Layer 4 of a small transformer language model trained on English Wikipedia (17 layers, counted from 0, width 128).
A neuron's activation on a vector x is GELU(weights . x + bias), where the dot is the dot product.

Input weights of the MLP neurons that the questions are about. A number n stands for (n - 128) times 0.0034.
n21 (bias -0.130): 60, 126, 80, 226, 87, 134, 107, 108, 95, 245, 43, 99, 125, 86, 156, 132, 106, 113, 84, 155, 172, 114, 187, 149, 67, 131, 156, 161, 163, 166, 190, 133, 100, 131, 144, 156, 117, 153, 126, 130, 70, 138, 83, 136, 118, 185, 63, 89, 112, 81, 166, 88, 142, 112, 90, 141, 150, 177, 164, 93, 120, 133, 126, 149, 153, 109, 96, 111, 128, 126, 116, 174, 149, 96, 131, 85, 170, 118, 72, 110, 83, 116, 112, 92, 128, 192, 114, 182, 67, 81, 136, 132, 162, 138, 153, 137, 146, 178, 56, 134, 134, 122, 94, 160, 181, 122, 148, 126, 139, 136, 193, 164, 92, 123, 93, 135, 57, 167, 122, 122, 98, 100, 194, 73, 165, 158, 71, 101
n30 (bias -0.073): 138, 164, 125, 180, 117, 158, 169, 156, 134, 93, 77, 184, 142, 88, 110, 144, 124, 109, 119, 88, 123, 175, 146, 80, 137, 138, 51, 139, 152, 133, 93, 135, 130, 152, 160, 149, 127, 104, 135, 128, 75, 117, 176, 74, 176, 80, 80, 47, 121, 92, 185, 98, 104, 78, 120, 138, 128, 54, 171, 90, 146, 126, 141, 174, 102, 118, 144, 159, 104, 111, 155, 148, 111, 119, 84, 97, 99, 184, 144, 107, 129, 130, 99, 169, 169, 171, 99, 147, 153, 133, 125, 142, 140, 206, 90, 136, 133, 69, 146, 108, 137, 177, 138, 168, 152, 136, 119, 112, 83, 96, 153, 107, 148, 180, 118, 148, 76, 72, 119, 106, 132, 76, 167, 219, 152, 86, 88, 200
n43 (bias -0.105): 68, 104, 161, 119, 162, 177, 120, 128, 92, 35, 167, 91, 146, 145, 73, 149, 130, 123, 136, 49, 153, 128, 158, 181, 130, 100, 102, 107, 118, 149, 63, 140, 170, 98, 153, 160, 125, 92, 159, 115, 124, 130, 180, 68, 86, 116, 119, 140, 173, 130, 140, 178, 134, 91, 117, 137, 191, 208, 160, 96, 133, 98, 155, 129, 116, 175, 129, 116, 128, 120, 117, 112, 113, 131, 137, 152, 152, 182, 171, 111, 153, 151, 165, 69, 162, 109, 96, 68, 93, 141, 183, 123, 161, 105, 157, 142, 41, 143, 142, 145, 132, 141, 154, 105, 157, 152, 188, 137, 101, 120, 144, 196, 80, 77, 36, 109, 34, 115, 163, 120, 111, 73, 146, 214, 172, 106, 90, 105
n83 (bias -0.144): 160, 109, 124, 111, 165, 97, 101, 108, 144, 136, 108, 146, 77, 130, 110, 110, 90, 107, 102, 173, 94, 87, 93, 111, 179, 127, 107, 154, 181, 104, 154, 165, 168, 190, 133, 163, 101, 147, 85, 184, 201, 192, 168, 159, 141, 98, 78, 125, 166, 138, 132, 55, 152, 120, 147, 130, 170, 162, 171, 106, 154, 120, 82, 226, 58, 120, 83, 111, 136, 60, 128, 149, 97, 184, 102, 110, 120, 146, 125, 69, 141, 157, 155, 157, 100, 142, 190, 113, 166, 138, 89, 68, 164, 169, 104, 128, 139, 107, 111, 117, 122, 156, 113, 94, 114, 144, 105, 162, 154, 164, 115, 142, 63, 77, 58, 77, 116, 130, 100, 185, 137, 93, 159, 119, 141, 155, 119, 107
n98 (bias -0.096): 161, 126, 116, 122, 56, 128, 137, 156, 114, 125, 117, 123, 115, 160, 174, 36, 154, 135, 185, 59, 91, 103, 104, 88, 126, 81, 76, 89, 124, 81, 129, 143, 185, 134, 195, 123, 101, 108, 160, 107, 140, 122, 134, 182, 145, 138, 127, 160, 112, 105, 142, 90, 99, 180, 83, 167, 101, 93, 162, 102, 173, 196, 184, 127, 155, 108, 153, 130, 114, 100, 82, 170, 112, 115, 217, 119, 74, 152, 180, 135, 182, 86, 158, 103, 173, 161, 125, 135, 196, 91, 119, 168, 116, 109, 139, 144, 75, 104, 130, 160, 101, 95, 138, 158, 119, 125, 121, 100, 115, 90, 79, 101, 167, 80, 145, 121, 118, 136, 143, 119, 181, 116, 163, 132, 147, 164, 132, 48
n103 (bias -0.144): 105, 61, 96, 128, 119, 154, 81, 116, 102, 62, 150, 164, 149, 153, 116, 135, 162, 59, 89, 122, 134, 201, 157, 168, 163, 99, 93, 128, 117, 119, 172, 169, 179, 132, 96, 91, 151, 149, 162, 139, 128, 130, 219, 92, 105, 52, 144, 93, 120, 142, 95, 88, 171, 131, 179, 150, 145, 149, 122, 22, 127, 127, 141, 161, 140, 85, 88, 149, 108, 131, 146, 204, 180, 146, 153, 177, 137, 158, 108, 170, 133, 110, 95, 127, 122, 102, 77, 142, 159, 88, 99, 159, 52, 104, 163, 169, 152, 119, 176, 151, 113, 100, 169, 89, 152, 97, 230, 89, 143, 119, 110, 137, 163, 77, 73, 86, 146, 108, 126, 93, 46, 116, 153, 155, 107, 167, 106, 100
n139 (bias -0.173): 133, 162, 122, 151, 130, 125, 91, 188, 188, 68, 180, 120, 120, 67, 87, 157, 143, 134, 191, 192, 162, 145, 155, 95, 171, 144, 87, 150, 118, 152, 188, 195, 129, 72, 138, 107, 83, 92, 130, 90, 198, 153, 197, 83, 146, 162, 197, 143, 96, 65, 146, 91, 171, 114, 101, 97, 123, 145, 121, 204, 123, 173, 171, 107, 112, 137, 127, 147, 248, 159, 131, 109, 71, 117, 150, 183, 71, 141, 67, 181, 102, 103, 175, 106, 134, 32, 108, 123, 30, 164, 159, 92, 133, 185, 123, 130, 121, 111, 88, 123, 111, 59, 193, 146, 161, 60, 107, 153, 78, 101, 104, 141, 149, 94, 106, 138, 163, 136, 126, 81, 84, 150, 105, 79, 109, 122, 122, 114
n141 (bias -0.133): 137, 93, 127, 114, 171, 167, 133, 40, 99, 152, 88, 86, 127, 124, 177, 173, 161, 134, 174, 195, 117, 171, 108, 118, 193, 154, 125, 146, 182, 144, 90, 160, 214, 92, 111, 100, 170, 206, 55, 133, 111, 169, 119, 122, 100, 133, 150, 160, 90, 152, 140, 100, 118, 153, 114, 134, 92, 183, 73, 134, 136, 134, 91, 119, 111, 116, 149, 240, 78, 169, 142, 75, 87, 123, 18, 107, 74, 143, 166, 102, 83, 216, 227, 152, 134, 157, 117, 101, 83, 102, 132, 143, 137, 141, 119, 76, 141, 108, 142, 108, 134, 141, 88, 119, 125, 127, 146, 134, 162, 110, 141, 108, 105, 145, 95, 114, 76, 91, 140, 115, 107, 117, 139, 142, 168, 93, 150, 108
n177 (bias -0.086): 118, 169, 93, 168, 172, 129, 118, 86, 127, 146, 112, 139, 96, 140, 172, 140, 99, 103, 106, 131, 121, 74, 169, 170, 154, 198, 99, 126, 142, 136, 105, 131, 189, 83, 116, 165, 135, 175, 75, 100, 107, 157, 20, 186, 140, 112, 55, 111, 148, 157, 91, 88, 130, 177, 97, 160, 121, 158, 151, 118, 33, 101, 125, 150, 150, 97, 97, 150, 88, 114, 128, 147, 121, 185, 98, 65, 176, 165, 165, 105, 105, 161, 176, 87, 30, 109, 88, 64, 140, 102, 74, 180, 162, 176, 106, 128, 138, 196, 182, 158, 147, 125, 167, 160, 185, 130, 173, 104, 128, 78, 117, 88, 79, 134, 157, 146, 145, 92, 141, 109, 125, 109, 134, 128, 167, 207, 147, 122
n231 (bias -0.147): 155, 31, 167, 133, 141, 104, 107, 143, 146, 110, 87, 118, 122, 158, 200, 149, 124, 132, 171, 136, 170, 92, 134, 185, 100, 140, 138, 92, 104, 156, 151, 141, 146, 131, 152, 215, 108, 101, 136, 196, 149, 94, 154, 118, 131, 144, 125, 119, 92, 135, 149, 132, 124, 147, 155, 129, 147, 184, 152, 67, 107, 84, 165, 117, 166, 170, 85, 92, 131, 175, 141, 130, 80, 160, 112, 133, 90, 159, 100, 128, 133, 120, 115, 98, 177, 90, 127, 191, 113, 99, 157, 101, 152, 127, 119, 118, 132, 105, 94, 108, 103, 155, 195, 135, 130, 140, 75, 97, 126, 98, 37, 86, 124, 142, 137, 124, 30, 124, 149, 148, 149, 78, 116, 123, 200, 74, 155, 75
n440 (bias -0.063): 144, 159, 56, 95, 102, 173, 85, 132, 93, 122, 109, 144, 175, 155, 145, 158, 116, 167, 126, 197, 80, 167, 139, 137, 114, 115, 119, 82, 95, 111, 156, 120, 165, 119, 174, 152, 137, 155, 154, 73, 86, 179, 151, 98, 69, 148, 111, 117, 92, 84, 147, 91, 210, 60, 113, 100, 22, 85, 102, 86, 115, 94, 127, 137, 105, 177, 216, 186, 107, 113, 95, 121, 94, 55, 148, 191, 155, 127, 177, 134, 149, 207, 81, 159, 117, 178, 128, 77, 124, 130, 155, 165, 138, 127, 105, 127, 132, 111, 106, 109, 179, 134, 147, 104, 78, 125, 110, 126, 146, 121, 236, 130, 120, 81, 122, 116, 141, 125, 113, 107, 185, 93, 160, 152, 111, 87, 165, 153
n493 (bias -0.105): 148, 121, 128, 80, 134, 106, 97, 105, 125, 164, 103, 166, 99, 127, 123, 139, 113, 80, 135, 141, 133, 126, 165, 154, 98, 145, 85, 155, 147, 134, 142, 165, 86, 109, 169, 145, 65, 160, 166, 184, 98, 142, 126, 166, 101, 131, 103, 133, 141, 163, 90, 110, 60, 155, 143, 108, 95, 173, 158, 116, 102, 113, 124, 150, 184, 148, 183, 145, 153, 210, 168, 203, 147, 140, 159, 144, 145, 59, 102, 119, 144, 110, 169, 136, 134, 102, 89, 146, 199, 82, 147, 171, 27, 95, 110, 114, 149, 161, 100, 102, 156, 101, 124, 109, 116, 151, 87, 93, 125, 124, 97, 124, 155, 134, 140, 78, 128, 105, 117, 92, 171, 140, 176, 137, 176, 105, 135, 126

Each question shows a token from some text and the vector x that enters the MLP there. A number n stands for (n - 128) times 0.039.

" car": 164, 100, 124, 130, 91, 115, 160, 125, 140, 159, 171, 134, 128, 115, 180, 77, 154, 93, 145, 84, 141, 148, 133, 88, 115, 134, 172, 93, 111, 109, 137, 152, 102, 120, 106, 139, 164, 92, 98, 156, 96, 114, 150, 97, 131, 110, 112, 94, 151, 143, 117, 129, 134, 199, 124, 115, 139, 99, 146, 135, 90, 135, 121, 135, 74, 102, 143, 105, 90, 137, 163, 168, 118, 105, 110, 164, 111, 182, 68, 116, 126, 130, 116, 130, 98, 120, 120, 107, 113, 112, 160, 138, 175, 107, 97, 125, 153, 184, 155, 115, 173, 78, 104, 153, 166, 109, 99, 134, 138, 147, 146, 140, 156, 124, 119, 159, 119, 103, 138, 176, 150, 160, 99, 160, 107, 79, 131, 133
The two highest activations, in order: n30, n231

"ent": 161, 132, 125, 111, 96, 129, 105, 101, 112, 122, 98, 159, 109, 88, 138, 110, 110, 164, 132, 116, 104, 119, 113, 94, 116, 122, 169, 105, 101, 116, 139, 157, 107, 144, 139, 89, 195, 92, 108, 109, 134, 154, 116, 134, 113, 113, 169, 119, 185, 132, 133, 112, 136, 164, 140, 132, 134, 124, 168, 131, 100, 116, 125, 143, 81, 156, 116, 90, 103, 125, 108, 143, 142, 59, 154, 95, 107, 171, 130, 107, 177, 161, 110, 154, 78, 133, 96, 100, 159, 89, 162, 174, 123, 175, 110, 182, 148, 111, 115, 116, 154, 179, 76, 139, 180, 114, 94, 117, 127, 138, 152, 177, 131, 119, 148, 106, 113, 97, 131, 174, 141, 106, 135, 132, 100, 128, 138, 176
The two highest activations, in order: n440, n30

" W": 158, 126, 155, 81, 103, 114, 153, 120, 122, 139, 145, 126, 120, 143, 187, 112, 145, 124, 144, 114, 128, 147, 95, 93, 117, 116, 146, 77, 114, 149, 159, 112, 82, 95, 97, 121, 152, 88, 121, 116, 114, 121, 158, 120, 115, 136, 116, 96, 125, 101, 127, 159, 99, 169, 139, 141, 160, 111, 101, 165, 75, 116, 150, 126, 79, 104, 139, 106, 117, 135, 143, 161, 128, 111, 105, 143, 110, 172, 87, 113, 131, 167, 86, 116, 68, 108, 124, 121, 128, 131, 144, 166, 176, 104, 175, 161, 180, 180, 136, 123, 172, 77, 108, 155, 134, 139, 89, 157, 108, 134, 137, 123, 147, 122, 103, 126, 131, 127, 165, 199, 121, 139, 99, 147, 123, 95, 140, 146
Which neuron lights up most? n231

" His": 129, 123, 159, 85, 104, 169, 165, 146, 122, 125, 132, 119, 103, 150, 166, 131, 148, 154, 161, 127, 123, 151, 144, 105, 126, 107, 149, 95, 129, 135, 172, 123, 86, 106, 111, 89, 180, 87, 89, 134, 87, 153, 131, 130, 79, 116, 138, 107, 142, 145, 112, 129, 106, 151, 121, 139, 118, 141, 137, 167, 70, 131, 162, 109, 82, 112, 115, 116, 108, 94, 168, 142, 143, 112, 105, 114, 100, 145, 56, 148, 129, 143, 123, 109, 99, 132, 118, 111, 135, 139, 133, 173, 168, 113, 140, 133, 162, 176, 116, 96, 129, 63, 118, 152, 146, 140, 105, 159, 130, 153, 130, 148, 120, 104, 162, 146, 132, 126, 162, 168, 145, 152, 96, 129, 66, 95, 162, 120
Which neuron lights up most? n139

" and": 136, 163, 186, 99, 109, 140, 153, 151, 91, 169, 135, 169, 105, 143, 160, 96, 176, 124, 156, 88, 116, 132, 133, 98, 134, 79, 147, 85, 130, 116, 157, 136, 115, 122, 87, 71, 169, 112, 112, 139, 102, 137, 140, 142, 96, 128, 115, 96, 111, 133, 96, 104, 114, 183, 139, 143, 130, 127, 117, 135, 72, 111, 151, 140, 65, 110, 134, 105, 139, 100, 134, 136, 129, 115, 109, 150, 120, 114, 107, 130, 94, 144, 100, 125, 75, 138, 124, 143, 171, 118, 150, 126, 170, 109, 126, 151, 136, 164, 126, 119, 138, 90, 123, 147, 167, 107, 116, 155, 166, 132, 146, 196, 125, 120, 123, 140, 127, 118, 167, 174, 106, 166, 108, 154, 113, 80, 129, 114
Which neuron lights up most? n103

"w": 178, 147, 146, 104, 87, 127, 140, 136, 126, 139, 139, 137, 109, 125, 144, 124, 148, 124, 112, 129, 113, 131, 99, 82, 135, 124, 187, 82, 100, 149, 127, 162, 61, 98, 106, 89, 113, 115, 82, 108, 95, 135, 174, 131, 118, 131, 140, 88, 162, 90, 127, 170, 133, 193, 130, 134, 149, 131, 91, 172, 126, 143, 124, 83, 74, 126, 140, 125, 171, 132, 148, 183, 124, 79, 92, 160, 123, 201, 101, 140, 102, 132, 79, 134, 132, 115, 129, 104, 127, 136, 143, 160, 135, 79, 137, 91, 178, 187, 91, 127, 162, 112, 86, 131, 138, 148, 124, 126, 130, 120, 127, 140, 113, 112, 128, 132, 116, 148, 172, 160, 106, 197, 122, 102, 111, 111, 136, 166
Which neuron lights up most? n139

"h": 165, 147, 137, 104, 111, 152, 172, 161, 140, 125, 123, 161, 112, 113, 125, 108, 150, 110, 132, 64, 100, 115, 103, 125, 122, 119, 171, 69, 84, 110, 163, 124, 69, 143, 139, 127, 118, 82, 89, 123, 133, 115, 107, 138, 126, 109, 146, 129, 157, 125, 120, 141, 105, 181, 147, 117, 136, 119, 100, 135, 66, 114, 103, 88, 106, 119, 104, 117, 120, 156, 155, 143, 173, 44, 115, 149, 93, 152, 114, 113, 124, 129, 100, 110, 103, 146, 139, 118, 152, 118, 192, 151, 152, 86, 166, 161, 181, 154, 168, 147, 208, 135, 152, 122, 145, 145, 107, 146, 152, 122, 77, 111, 127, 118, 124, 156, 99, 161, 149, 143, 147, 146, 115, 124, 105, 103, 148, 139
The most active neuron and its activation: n231, at about 0.39

".": 170, 118, 159, 92, 113, 159, 168, 147, 112, 150, 113, 153, 124, 145, 98, 99, 158, 129, 167, 89, 106, 91, 106, 114, 113, 129, 180, 97, 150, 107, 141, 164, 105, 104, 100, 82, 154, 102, 112, 127, 128, 141, 107, 179, 86, 108, 83, 108, 143, 94, 97, 140, 107, 158, 141, 124, 127, 107, 127, 135, 118, 149, 145, 133, 88, 89, 127, 83, 100, 93, 139, 110, 158, 100, 126, 172, 140, 139, 91, 116, 141, 161, 70, 155, 112, 123, 108, 102, 128, 127, 147, 156, 163, 89, 132, 146, 163, 180, 131, 132, 155, 95, 138, 139, 160, 151, 97, 117, 134, 155, 141, 195, 121, 123, 103, 153, 103, 93, 171, 179, 138, 141, 126, 135, 112, 135, 138, 125
Which neuron lights up most? n98

" at": 167, 111, 192, 114, 111, 126, 185, 168, 108, 164, 99, 144, 130, 122, 171, 113, 142, 121, 155, 106, 129, 137, 134, 94, 121, 106, 147, 119, 111, 140, 161, 137, 67, 120, 120, 100, 149, 91, 128, 130, 105, 119, 149, 141, 106, 65, 140, 122, 149, 127, 103, 146, 127, 151, 135, 121, 133, 130, 149, 152, 80, 114, 138, 149, 58, 123, 147, 154, 137, 105, 146, 151, 128, 120, 135, 145, 94, 128, 113, 184, 108, 155, 135, 120, 89, 133, 140, 104, 117, 98, 152, 163, 163, 48, 136, 155, 148, 189, 114, 125, 131, 95, 137, 109, 175, 109, 91, 129, 155, 135, 116, 148, 135, 98, 130, 124, 101, 96, 160, 168, 94, 133, 77, 159, 110, 70, 130, 151
The three highest activations, in order: n493, n231, n103

"n": 163, 104, 152, 121, 96, 117, 165, 127, 97, 134, 154, 144, 134, 116, 152, 80, 136, 107, 161, 119, 105, 127, 112, 120, 174, 123, 137, 91, 154, 118, 141, 133, 44, 142, 136, 87, 148, 106, 102, 110, 118, 160, 168, 152, 136, 99, 122, 94, 121, 113, 77, 159, 145, 182, 150, 115, 108, 130, 117, 135, 115, 98, 98, 142, 93, 97, 86, 82, 113, 121, 121, 120, 151, 106, 107, 185, 117, 187, 99, 93, 110, 141, 114, 131, 93, 122, 120, 99, 140, 169, 170, 147, 142, 114, 147, 165, 174, 153, 172, 128, 176, 94, 83, 158, 146, 142, 138, 162, 128, 137, 132, 181, 142, 100, 126, 160, 135, 102, 142, 145, 95, 163, 142, 138, 87, 95, 149, 85
The most active neuron and its activation: n103, at about 1.5

" in": 150, 151, 173, 107, 104, 130, 167, 145, 120, 166, 138, 137, 92, 122, 147, 84, 144, 119, 179, 108, 143, 122, 140, 83, 110, 129, 157, 97, 160, 127, 154, 151, 130, 111, 99, 98, 148, 93, 100, 150, 91, 144, 142, 159, 97, 93, 124, 111, 153, 139, 100, 124, 107, 182, 138, 145, 139, 148, 112, 166, 66, 90, 141, 146, 49, 110, 163, 127, 100, 110, 135, 134, 125, 107, 131, 141, 98, 140, 124, 125, 149, 143, 103, 138, 84, 115, 128, 100, 124, 116, 145, 164, 167, 45, 123, 150, 138, 163, 138, 117, 150, 108, 106, 151, 145, 150, 104, 149, 141, 111, 107, 167, 110, 120, 124, 141, 150, 120, 153, 179, 87, 143, 90, 139, 122, 79, 132, 147
The two highest activations, in order: n177, n141

"is": 147, 133, 103, 125, 73, 169, 174, 147, 191, 118, 180, 106, 133, 107, 134, 112, 116, 130, 151, 103, 82, 89, 148, 109, 129, 148, 168, 95, 156, 108, 135, 126, 72, 111, 72, 127, 131, 143, 107, 148, 115, 155, 164, 130, 124, 146, 117, 87, 155, 132, 114, 135, 85, 190, 105, 124, 125, 143, 141, 144, 115, 137, 131, 124, 85, 119, 103, 116, 139, 132, 150, 113, 129, 102, 105, 151, 107, 135, 119, 115, 128, 134, 155, 94, 92, 128, 131, 62, 151, 120, 165, 190, 164, 83, 117, 140, 148, 126, 148, 100, 176, 122, 106, 147, 153, 143, 93, 154, 163, 106, 159, 179, 108, 95, 106, 138, 146, 95, 122, 181, 103, 170, 108, 111, 65, 155, 150, 93
Which neuron lights up most? n177

"all": 163, 129, 149, 102, 77, 131, 168, 127, 130, 91, 157, 121, 155, 121, 148, 88, 118, 128, 120, 156, 126, 161, 162, 100, 176, 110, 167, 85, 126, 93, 120, 121, 73, 101, 117, 89, 149, 106, 110, 119, 128, 126, 187, 174, 123, 97, 114, 119, 152, 148, 136, 105, 161, 140, 117, 106, 155, 110, 135, 122, 104, 125, 142, 75, 86, 115, 117, 103, 150, 150, 120, 123, 135, 79, 97, 120, 127, 174, 108, 100, 116, 161, 106, 149, 92, 145, 97, 85, 168, 138, 134, 179, 163, 45, 151, 164, 157, 127, 158, 77, 150, 125, 123, 133, 142, 128, 52, 90, 154, 168, 145, 182, 121, 106, 123, 137, 140, 152, 120, 174, 143, 164, 124, 133, 113, 129, 150, 125
Which neuron lights up most? n440

"s": 159, 119, 154, 101, 70, 109, 178, 148, 131, 117, 169, 134, 110, 124, 157, 86, 162, 139, 139, 102, 115, 132, 122, 120, 146, 127, 142, 105, 119, 135, 156, 148, 56, 107, 90, 111, 161, 128, 113, 129, 95, 146, 164, 162, 99, 108, 86, 129, 144, 126, 78, 160, 123, 179, 126, 116, 117, 138, 136, 156, 112, 100, 136, 163, 106, 109, 91, 85, 108, 107, 143, 126, 125, 131, 98, 141, 78, 171, 99, 142, 116, 143, 116, 124, 42, 121, 127, 93, 143, 136, 169, 169, 143, 119, 162, 150, 122, 152, 118, 120, 155, 83, 120, 131, 150, 120, 105, 164, 159, 122, 108, 187, 108, 121, 127, 158, 139, 145, 154, 191, 135, 147, 97, 150, 107, 120, 118, 162
The two highest activations, in order: n177, n83

" that": 145, 133, 177, 105, 90, 123, 119, 92, 129, 153, 138, 164, 125, 167, 187, 109, 160, 88, 138, 114, 125, 129, 150, 107, 114, 103, 139, 92, 149, 147, 166, 193, 108, 117, 102, 73, 167, 118, 85, 154, 112, 139, 120, 162, 100, 124, 108, 73, 126, 134, 97, 125, 87, 171, 127, 151, 143, 149, 133, 129, 101, 130, 135, 143, 119, 125, 128, 105, 144, 127, 145, 122, 130, 98, 125, 158, 106, 117, 105, 125, 136, 162, 104, 133, 93, 118, 118, 103, 159, 119, 122, 148, 146, 70, 124, 150, 175, 176, 101, 108, 138, 72, 89, 107, 161, 128, 97, 144, 185, 164, 143, 180, 137, 113, 139, 132, 113, 118, 151, 175, 134, 150, 108, 105, 100, 58, 131, 112
The most active neuron and its activation: n493, at about 2.4

"th": 143, 139, 160, 95, 64, 142, 146, 136, 136, 143, 133, 132, 130, 110, 147, 109, 154, 151, 110, 120, 133, 138, 110, 128, 114, 147, 164, 108, 155, 131, 142, 155, 90, 114, 115, 96, 154, 106, 133, 122, 108, 120, 147, 127, 89, 106, 107, 121, 147, 128, 82, 117, 126, 174, 105, 141, 147, 112, 91, 153, 84, 110, 126, 119, 103, 79, 118, 103, 141, 162, 172, 131, 131, 46, 78, 151, 121, 179, 109, 128, 123, 151, 123, 167, 77, 140, 124, 111, 156, 182, 151, 157, 153, 106, 170, 134, 183, 162, 159, 159, 175, 101, 91, 97, 184, 139, 76, 131, 136, 141, 118, 160, 71, 89, 151, 149, 138, 99, 127, 154, 102, 136, 119, 140, 108, 75, 135, 140
The two highest activations, in order: n141, n440

"ke": 180, 110, 143, 116, 97, 146, 150, 149, 88, 97, 147, 140, 117, 101, 192, 137, 183, 152, 143, 84, 71, 147, 117, 115, 115, 154, 160, 110, 107, 122, 135, 121, 96, 124, 98, 104, 171, 98, 159, 116, 99, 128, 143, 110, 116, 86, 138, 126, 137, 89, 96, 137, 120, 137, 127, 134, 124, 100, 144, 152, 85, 126, 109, 122, 99, 101, 88, 122, 138, 143, 142, 135, 116, 80, 135, 169, 122, 166, 79, 76, 128, 153, 104, 142, 118, 146, 158, 115, 189, 162, 107, 163, 133, 90, 111, 129, 166, 167, 140, 115, 198, 104, 114, 142, 179, 119, 105, 115, 149, 133, 118, 141, 146, 143, 99, 152, 156, 102, 123, 186, 74, 123, 108, 140, 86, 136, 135, 150
The three highest activations, in order: n103, n30, n440

",": 147, 125, 165, 115, 116, 122, 127, 142, 99, 152, 142, 164, 89, 151, 148, 98, 144, 113, 164, 99, 124, 136, 117, 100, 112, 117, 151, 80, 154, 97, 161, 153, 132, 100, 86, 80, 153, 102, 102, 154, 114, 128, 180, 130, 100, 83, 109, 114, 119, 133, 97, 143, 101, 183, 140, 152, 144, 131, 132, 151, 94, 101, 141, 165, 82, 104, 124, 101, 133, 114, 152, 97, 135, 117, 85, 160, 105, 120, 109, 144, 119, 157, 82, 125, 70, 116, 97, 120, 138, 124, 128, 145, 163, 100, 146, 145, 138, 174, 133, 133, 129, 82, 145, 149, 175, 123, 124, 151, 158, 127, 112, 191, 128, 135, 129, 136, 141, 84, 175, 192, 138, 164, 118, 131, 116, 100, 138, 128
The most active neuron and its activation: n103, at about 1.3

" 6": 140, 93, 160, 96, 119, 145, 175, 91, 140, 186, 141, 127, 122, 118, 163, 95, 106, 130, 155, 114, 122, 115, 115, 125, 127, 91, 164, 68, 122, 118, 178, 145, 84, 116, 136, 104, 132, 126, 126, 125, 102, 116, 138, 160, 133, 105, 111, 136, 140, 124, 134, 136, 108, 130, 144, 140, 162, 138, 118, 133, 104, 147, 184, 113, 76, 68, 135, 104, 116, 131, 181, 128, 141, 99, 103, 146, 74, 180, 87, 109, 129, 152, 101, 105, 89, 130, 116, 119, 132, 132, 156, 142, 175, 69, 128, 132, 131, 169, 134, 129, 171, 98, 115, 131, 167, 108, 115, 134, 115, 120, 97, 180, 148, 120, 138, 129, 143, 117, 168, 189, 89, 132, 90, 134, 138, 105, 144, 126
Which neuron lights up most? n231

"i": 157, 127, 155, 117, 86, 136, 140, 146, 95, 145, 138, 136, 114, 115, 154, 129, 152, 146, 151, 116, 97, 113, 80, 140, 121, 162, 164, 91, 140, 126, 153, 116, 84, 128, 104, 87, 161, 140, 84, 110, 66, 133, 119, 187, 106, 149, 143, 75, 174, 114, 135, 123, 124, 141, 114, 129, 137, 134, 137, 173, 117, 98, 109, 107, 121, 100, 84, 106, 107, 158, 160, 152, 94, 106, 138, 168, 125, 166, 118, 91, 118, 131, 79, 124, 64, 150, 90, 99, 133, 121, 130, 161, 113, 83, 107, 155, 169, 142, 166, 107, 186, 113, 113, 103, 182, 174, 92, 156, 150, 127, 150, 155, 159, 120, 77, 140, 148, 93, 111, 168, 138, 158, 145, 106, 112, 135, 155, 121
The most active neuron and its activation: n177, at about 1.2

"ster": 167, 117, 135, 137, 75, 124, 171, 87, 127, 119, 162, 124, 97, 122, 137, 123, 175, 149, 146, 113, 106, 158, 141, 115, 148, 126, 166, 116, 148, 132, 152, 118, 91, 131, 108, 119, 158, 84, 145, 109, 108, 129, 169, 126, 113, 98, 99, 118, 128, 146, 100, 121, 118, 156, 125, 131, 141, 114, 169, 146, 81, 107, 138, 139, 129, 53, 96, 117, 113, 87, 112, 140, 146, 90, 116, 122, 125, 174, 77, 118, 153, 135, 126, 146, 110, 157, 104, 112, 163, 157, 134, 175, 150, 95, 144, 138, 185, 168, 140, 95, 156, 109, 107, 157, 207, 116, 69, 107, 133, 127, 112, 151, 132, 91, 110, 150, 97, 69, 154, 170, 137, 164, 72, 141, 85, 110, 143, 169
The three highest activations, in order: n30, n103, n177

"ist": 121, 132, 173, 105, 78, 160, 152, 121, 125, 124, 126, 142, 140, 110, 114, 104, 160, 185, 151, 122, 119, 138, 90, 86, 105, 127, 131, 90, 142, 89, 119, 150, 104, 126, 102, 91, 151, 97, 89, 121, 132, 123, 165, 102, 136, 72, 153, 118, 140, 94, 118, 133, 144, 201, 108, 129, 140, 138, 147, 144, 128, 113, 109, 108, 109, 106, 99, 70, 63, 166, 125, 137, 120, 128, 141, 125, 121, 175, 83, 110, 141, 133, 115, 135, 98, 123, 137, 73, 137, 113, 172, 146, 167, 59, 114, 166, 150, 152, 147, 139, 127, 149, 110, 133, 164, 146, 61, 164, 154, 120, 175, 179, 121, 123, 103, 123, 162, 104, 158, 177, 150, 129, 137, 164, 111, 97, 138, 156
Which neuron lights up most? n43

" 9": 144, 117, 171, 87, 103, 128, 187, 118, 138, 156, 132, 136, 124, 119, 163, 94, 133, 145, 172, 122, 106, 108, 118, 140, 121, 92, 175, 97, 111, 97, 186, 142, 68, 111, 135, 107, 118, 111, 116, 132, 84, 131, 128, 167, 117, 121, 121, 118, 121, 118, 141, 126, 120, 90, 158, 146, 158, 136, 112, 127, 105, 128, 171, 118, 95, 58, 139, 117, 128, 130, 161, 120, 144, 111, 91, 159, 100, 155, 82, 119, 145, 147, 107, 113, 87, 120, 109, 122, 143, 144, 129, 161, 175, 88, 118, 137, 158, 155, 149, 128, 160, 119, 110, 153, 169, 112, 104, 132, 137, 123, 103, 169, 131, 105, 136, 124, 139, 111, 181, 206, 93, 125, 95, 132, 120, 96, 142, 122
Which neuron lights up most? n231

"han": 169, 119, 145, 130, 96, 149, 218, 162, 112, 95, 116, 112, 114, 87, 131, 123, 155, 149, 158, 103, 84, 130, 128, 111, 166, 130, 131, 76, 153, 132, 148, 150, 98, 165, 135, 110, 161, 92, 91, 118, 117, 128, 144, 135, 100, 167, 141, 80, 138, 118, 114, 90, 134, 146, 140, 113, 144, 129, 140, 147, 57, 106, 128, 108, 108, 94, 115, 120, 130, 160, 134, 135, 151, 106, 123, 164, 116, 121, 93, 112, 124, 147, 85, 140, 98, 171, 87, 88, 176, 115, 108, 177, 133, 109, 88, 122, 160, 131, 157, 126, 192, 129, 89, 135, 206, 125, 90, 170, 145, 138, 108, 135, 128, 113, 84, 122, 141, 122, 122, 144, 146, 125, 102, 146, 111, 98, 174, 124
Which neuron lights up most? n30